Layer 7 of a small transformer language model trained on English Wikipedia (14 layers, counted from 0, width 128).
A neuron's activation on a vector x is SiLU(gate . x) times (in . x), where the dot is the dot product.

Input weights of the MLP neurons that the questions are about. A number n stands for (n - 500) times 0.00085.
n0 gate: 422 445 519 977 585 589 592 485 534 563 531 622 564 515 540 555 622 407 519 701 681 571 477 307 702 556 553 525 436 574 370 622 654 679 443 418 744 481 584 466 371 396 672 297 584 178 576 431 492 422 394 284 251 515 473 659 650 648 753 466 511 722 319 215 496 684 463 404 349 273 352 440 507 624 519 667 588 600 377 631 372 650 555 677 387 563 379 331 358 473 626 527 508 493 377 637 470 385 493 662 442 393 433 481 653 555 462 473 582 485 571 656 552 579 744 545 319 454 356 591 482 413 559 478 496 615 411 444
n48 gate: 557 504 322 261 330 345 733 390 432 273 469 362 656 364 426 400 521 653 287 474 593 432 763 819 626 441 607 393 525 268 462 419 631 487 336 454 573 203 651 539 451 304 584 266 631 546 203 430 483 475 529 430 355 708 487 391 228 630 688 418 372 375 265 465 753 444 366 550 351 421 452 373 407 475 387 517 850 569 677 327 562 648 383 475 585 562 538 556 385 365 732 390 509 492 660 564 563 292 226 530 476 521 596 287 517 621 466 590 268 389 766 192 529 479 547 639 243 330 604 541 372 675 563 521 601 530 307 555
n49 gate: 615 511 471 360 511 352 526 463 445 565 450 366 525 772 603 554 633 662 577 556 412 569 568 533 605 511 726 556 500 705 427 608 379 496 567 372 577 619 534 467 518 730 393 384 613 345 563 402 307 878 560 251 485 595 574 572 700 417 458 563 544 485 297 248 467 493 348 527 398 450 329 325 613 482 626 638 425 399 274 550 493 643 572 471 732 558 374 709 610 380 634 668 222 467 449 455 482 540 443 540 458 565 420 435 679 691 282 537 500 607 390 519 406 365 507 515 523 587 424 358 332 552 273 456 628 650 538 770
n208 gate: 381 608 459 500 750 540 402 448 426 591 260 564 445 645 668 565 511 229 663 359 530 537 469 574 713 559 478 484 611 630 702 500 430 435 451 397 641 684 534 265 320 701 504 700 382 380 470 690 597 489 669 603 370 570 653 424 500 460 446 661 686 617 564 515 347 782 420 587 622 619 481 526 394 467 700 255 579 568 383 651 442 452 631 435 522 438 567 662 500 303 571 319 260 661 537 597 617 512 461 507 376 573 555 515 577 318 608 650 423 556 614 515 646 482 129 504 705 641 584 529 590 571 427 588 618 466 366 644
n253 gate: 362 307 556 508 484 476 463 536 585 373 610 300 644 629 558 393 559 239 552 508 633 472 512 241 392 404 358 465 391 602 280 561 355 417 451 404 565 529 529 687 435 670 550 574 481 274 573 719 557 572 496 529 294 339 374 176 449 579 542 361 780 475 426 450 467 496 623 650 342 709 379 292 161 600 429 369 557 508 548 313 437 552 425 753 645 593 589 397 660 537 353 479 691 552 620 447 700 579 543 133 458 492 397 679 548 540 314 533 584 577 636 646 496 576 610 364 545 719 247 574 277 386 567 733 179 393 575 412
n300 gate: 488 676 532 536 332 465 565 504 348 706 295 565 587 712 419 582 657 236 372 471 624 412 471 279 500 488 427 579 684 813 405 743 552 570 715 428 542 468 663 556 485 627 450 382 291 665 520 586 508 551 609 430 600 512 609 632 434 583 488 62 476 537 607 148 597 390 634 653 442 454 214 333 318 428 618 587 533 615 623 771 403 592 425 802 684 508 375 561 582 631 379 500 617 421 326 605 369 496 542 524 496 590 461 512 599 374 440 488 635 608 357 450 571 309 374 524 463 266 488 353 481 524 268 452 488 512 851 404
n0 in: 451 691 570 425 408 404 472 278 609 473 855 659 426 617 632 446 343 496 508 272 695 391 528 422 507 260 828 401 660 519 655 603 523 488 452 411 682 516 417 776 455 432 671 556 545 523 476 436 484 631 428 532 476 555 468 287 553 569 508 464 630 587 448 620 461 619 419 164 496 163 484 659 364 465 477 515 587 424 434 735 538 535 546 366 516 406 535 595 394 408 623 678 338 465 411 579 748 704 466 449 616 654 585 358 601 696 492 421 349 793 274 464 504 804 607 504 644 496 680 636 462 748 757 508 527 520 581 492
n48 in: 632 609 765 477 627 544 174 314 664 434 621 455 518 321 345 288 584 385 668 427 530 563 327 403 593 389 425 737 429 416 422 470 452 350 591 611 496 421 489 496 454 294 523 542 500 529 579 385 338 585 410 741 608 656 609 515 355 485 550 508 522 436 607 721 338 515 441 544 646 601 685 567 651 901 335 426 447 424 271 298 605 470 540 460 496 602 376 462 413 508 511 608 406 533 423 681 600 602 460 205 536 504 621 482 507 463 702 526 504 765 585 496 430 504 708 437 454 492 529 532 453 628 625 481 155 508 296 541
n49 in: 561 439 332 467 589 698 641 343 551 543 569 507 544 789 479 403 604 673 577 654 270 413 451 493 430 547 478 620 445 357 417 319 467 576 582 620 483 678 574 603 556 466 527 522 330 403 748 489 382 543 589 643 364 343 478 413 582 648 553 659 585 522 245 650 168 500 561 617 394 420 330 511 583 511 457 525 608 347 409 372 301 551 410 554 658 604 478 474 433 507 452 428 470 656 381 426 507 412 680 533 497 583 720 507 362 360 441 482 464 775 413 466 417 620 319 239 478 556 443 560 710 633 248 664 315 717 311 620
n208 in: 462 478 485 537 540 540 616 566 485 639 446 417 383 474 507 420 514 641 519 508 544 735 458 396 504 431 466 245 511 507 617 556 548 527 522 225 437 507 181 437 563 519 342 526 286 623 410 417 362 522 554 344 552 246 556 549 457 427 557 455 359 429 413 572 392 485 478 547 671 492 427 518 485 482 536 536 188 179 379 568 493 389 518 351 393 504 801 304 428 390 575 711 328 504 716 433 427 520 553 544 525 297 642 256 342 551 556 481 408 200 636 753 351 467 597 460 655 724 478 597 579 600 754 566 625 704 618 305
n253 in: 400 313 648 532 578 342 707 619 532 528 496 175 643 364 697 645 453 265 716 430 724 496 512 299 416 797 423 404 644 664 472 718 528 698 528 460 317 549 646 508 351 635 413 239 434 590 638 320 569 662 674 328 660 660 512 685 263 366 517 443 339 345 475 406 694 350 653 734 562 479 459 472 437 532 441 468 598 705 611 585 535 424 324 433 600 483 645 508 325 410 581 508 593 559 512 427 377 596 716 440 668 610 449 461 385 645 424 217 496 500 412 649 831 552 553 452 434 295 343 562 442 653 441 564 631 324 496 428
n300 in: 541 465 413 282 450 481 408 598 567 648 512 560 430 291 473 207 307 670 733 443 508 453 642 559 428 477 421 219 610 500 422 576 590 622 524 586 522 484 436 512 568 508 643 721 599 318 699 456 345 484 229 617 587 461 591 484 401 411 455 576 797 448 335 685 190 704 543 408 601 402 476 535 387 445 411 368 364 532 734 527 649 779 377 315 390 459 330 444 557 762 564 496 412 605 617 416 636 384 341 496 519 639 380 496 301 330 453 572 426 465 602 582 644 633 735 508 629 536 554 656 729 377 492 700 304 400 301 206

Each question shows a token from some text and the vector x that enters the MLP there. A number n stands for (n - 500) times 0.0084.

" George": 596 452 473 403 363 524 264 494 728 332 409 783 594 529 614 394 375 749 294 499 565 778 352 467 277 732 508 797 452 613 588 605 613 567 664 591 593 541 499 503 462 383 472 394 606 612 359 538 401 588 455 617 622 492 569 348 410 441 538 497 399 509 587 484 596 533 397 442 684 362 548 606 641 313 569 468 519 476 384 573 482 583 631 537 464 550 512 439 297 582 777 433 569 510 531 474 502 589 459 451 520 386 425 564 543 620 463 637 422 515 494 660 577 559 516 575 597 590 418 619 546 565 549 606 522 290 642 438
Which neuron lights up most? n49

" try": 479 473 642 574 652 461 492 357 441 628 517 614 327 568 489 262 364 512 798 475 261 478 504 574 602 308 512 445 612 488 427 499 621 600 503 480 455 525 580 425 333 534 480 673 536 472 607 531 388 424 644 555 357 538 462 758 338 307 578 577 378 627 659 654 506 429 489 473 711 403 613 616 404 364 481 606 720 532 489 672 733 440 546 480 438 501 602 345 556 348 666 537 379 552 495 476 515 595 412 357 589 467 523 308 421 476 512 427 616 313 453 591 585 377 577 667 624 620 491 417 383 677 432 503 504 509 715 470
Which neuron lights up most? n208

"T": 541 522 477 455 671 507 422 531 425 474 591 433 530 405 683 477 470 528 522 630 663 462 665 749 602 546 424 655 436 547 528 595 666 563 252 180 398 534 343 505 590 383 262 553 546 654 619 621 619 521 407 532 264 549 273 607 524 547 539 401 336 531 525 538 640 564 415 392 701 345 531 505 590 417 484 680 555 632 325 439 598 432 459 408 273 418 440 527 639 374 554 451 417 458 319 308 495 648 592 505 611 403 597 403 594 483 601 426 570 536 549 557 442 490 498 472 581 349 536 686 334 637 444 490 715 595 531 421
Which two neurons fire most, strongest first? n0, n300

" written": 544 475 503 550 493 600 600 335 533 778 531 615 531 610 444 571 453 648 602 383 178 447 463 612 417 403 729 602 510 543 399 591 470 538 459 571 351 469 430 399 618 417 492 585 595 710 514 538 550 513 318 655 364 666 573 743 440 475 492 517 326 516 517 574 503 645 525 549 581 514 569 450 565 446 486 606 705 579 542 647 667 693 522 505 372 642 446 422 404 232 744 331 382 385 642 576 367 602 500 483 549 377 548 487 392 508 391 556 643 457 441 653 618 417 381 689 688 618 462 489 411 675 570 375 655 391 636 566
Which three neurons fire most, strongest first? n208, n300, n253

" enough": 481 362 290 344 564 437 480 512 520 670 585 644 389 583 639 504 464 576 612 651 290 433 410 666 490 446 563 475 571 706 496 511 402 559 477 382 565 713 624 441 506 487 519 617 570 494 625 625 459 407 360 484 574 464 617 656 512 399 721 417 341 450 481 516 530 460 481 557 580 421 594 621 384 415 532 717 762 542 564 693 838 520 501 376 396 650 690 519 287 328 681 456 466 550 553 444 616 656 538 494 551 491 506 526 499 597 708 542 517 394 331 664 358 607 362 611 559 501 431 634 485 659 429 448 510 630 588 395
Which neuron lights up most? n208

"isted": 437 430 511 455 542 538 660 456 618 505 511 521 452 566 681 428 445 658 541 462 246 306 324 394 486 583 745 404 427 432 623 557 466 684 481 568 471 444 550 596 628 506 454 492 377 650 602 615 551 479 247 556 459 592 311 650 359 390 623 351 234 442 474 551 523 547 463 541 750 546 596 556 421 321 507 526 717 637 482 537 592 516 334 608 325 497 650 305 508 413 507 507 501 516 348 529 342 522 543 572 426 307 526 515 434 352 462 499 505 570 287 740 604 521 578 744 548 719 500 478 547 410 442 429 530 486 644 425
Which neuron lights up most? n48

" |": 395 507 503 350 474 537 622 580 747 431 587 418 375 639 631 512 513 573 456 574 400 736 564 580 643 459 377 569 434 505 549 800 628 405 537 561 500 516 479 441 410 488 412 591 669 474 545 571 718 287 525 611 434 678 647 465 478 408 540 443 364 485 753 392 697 530 476 282 390 265 683 631 559 467 555 584 664 697 527 369 471 411 613 455 352 525 587 362 583 577 697 515 628 490 396 451 399 630 606 484 665 292 646 410 578 467 560 433 469 654 440 616 521 561 584 529 441 569 543 581 549 534 568 704 419 376 332 545
Which neuron lights up most? n0

" for": 421 470 296 464 563 410 517 468 663 667 532 496 403 508 598 498 436 630 617 274 78 454 493 538 397 486 505 743 447 505 389 377 699 605 452 318 454 554 540 293 463 579 438 370 541 386 352 426 608 544 374 732 506 571 489 457 536 452 575 604 347 545 455 694 498 515 502 267 542 540 554 574 544 380 567 486 569 573 464 593 625 454 639 537 421 666 456 644 459 454 520 403 444 436 546 686 488 501 616 540 596 352 441 315 427 488 430 412 518 398 507 531 332 779 512 576 474 560 500 483 315 504 361 337 618 534 600 616
The most active neuron and its activation: n253, at about 0.17

"duc": 429 389 497 427 418 602 352 354 569 592 496 272 222 541 675 540 447 513 509 660 283 466 547 541 452 513 336 349 547 499 551 568 464 495 386 487 473 631 358 497 441 524 476 444 531 530 529 555 527 536 497 673 571 558 245 741 254 219 351 475 477 573 694 517 614 420 480 579 526 480 579 558 527 306 370 591 427 744 518 565 594 415 449 661 419 580 441 471 623 346 623 354 542 340 636 477 520 679 368 572 519 504 298 542 483 544 267 525 635 488 540 504 630 764 364 572 534 665 522 467 332 637 568 633 459 595 589 516
Which three neurons fire most, strongest first? n253, n48, n49

" Again": 695 413 474 459 508 610 502 471 591 249 514 516 421 559 602 540 377 650 605 657 419 689 339 455 415 562 519 574 477 422 303 727 611 749 469 584 679 517 368 403 692 436 560 582 654 578 594 719 390 476 578 418 428 611 442 534 383 357 471 388 345 479 456 692 536 509 381 344 519 531 369 582 412 214 460 700 606 654 442 605 622 527 432 566 428 476 421 468 413 585 605 675 583 492 434 585 459 656 697 439 548 442 421 374 409 488 462 537 538 568 422 583 638 307 480 573 326 643 441 492 447 528 313 545 555 284 685 278
Which neuron lights up most? n300

" and": 356 404 399 400 415 466 421 468 783 434 808 594 337 455 724 568 446 711 550 534 376 583 588 496 519 484 495 626 356 435 389 246 588 539 519 497 465 584 560 585 485 384 505 646 573 574 516 780 220 438 467 588 482 559 568 499 520 598 409 494 270 345 407 462 621 371 458 536 525 651 514 649 542 518 356 650 628 665 444 402 582 411 529 618 624 473 559 555 380 364 722 560 468 459 366 568 508 579 594 605 589 608 564 295 477 491 562 717 579 531 472 343 442 511 565 457 437 638 572 380 354 727 537 581 491 447 572 619
Which neuron lights up most? n48

" \"": 486 507 467 511 756 421 300 455 576 607 680 506 584 444 801 553 506 645 632 530 443 759 442 391 478 630 491 476 485 627 515 570 526 558 499 565 488 554 480 337 524 556 460 598 495 495 592 572 600 373 422 517 511 293 548 429 509 567 419 406 315 507 455 435 533 447 553 405 486 463 528 411 493 348 464 608 696 623 403 666 671 484 634 654 631 400 325 348 436 476 571 480 505 784 347 598 662 521 447 180 524 516 621 302 543 534 324 572 496 200 488 516 514 591 547 524 698 593 506 642 420 423 531 385 592 436 596 354
The most active neuron and its activation: n0, at about 0.95

" July": 586 539 429 480 410 417 422 634 649 475 525 690 297 418 496 611 502 309 426 470 350 579 362 644 282 447 528 543 447 548 613 303 754 492 431 641 559 480 85 411 613 498 433 576 701 657 503 616 368 388 457 666 584 586 605 509 486 504 345 477 620 611 612 673 653 429 436 347 571 661 543 486 478 404 518 471 533 387 662 562 479 571 630 528 565 411 376 516 566 539 630 516 489 513 363 521 504 489 386 463 756 409 512 404 309 557 457 277 424 540 476 388 586 472 546 537 644 750 403 504 783 525 566 531 411 456 656 368
The most active neuron and its activation: n253, at about 0.66

" September": 581 530 390 513 365 440 568 629 637 501 472 526 380 408 516 628 444 484 542 601 304 470 497 652 396 435 562 451 388 426 552 417 725 475 532 692 389 612 229 421 687 582 453 784 548 680 602 507 317 473 345 738 619 474 594 588 362 527 238 381 538 770 481 649 702 445 500 451 599 494 481 448 501 701 376 555 490 351 542 627 455 619 597 591 709 407 390 334 521 383 457 280 361 450 395 358 550 492 577 595 634 433 573 486 453 561 415 363 517 436 521 427 580 537 405 482 525 791 339 462 559 642 540 472 423 485 600 468
Which neuron lights up most? n253

" involved": 516 389 395 593 559 617 776 307 525 557 615 635 335 494 491 532 420 475 512 561 234 470 245 391 324 407 651 585 592 538 417 606 537 540 455 488 453 414 475 362 498 384 332 509 564 404 528 578 451 548 428 636 421 539 550 541 196 465 437 559 360 437 496 473 468 373 510 380 576 501 508 610 514 448 421 509 670 791 459 586 522 490 596 506 406 547 585 469 336 363 741 461 506 570 653 477 639 743 501 591 438 559 385 382 353 600 534 424 476 425 570 621 589 678 412 794 402 617 551 328 351 601 537 569 363 397 428 583
Which two neurons fire most, strongest first? n0, n48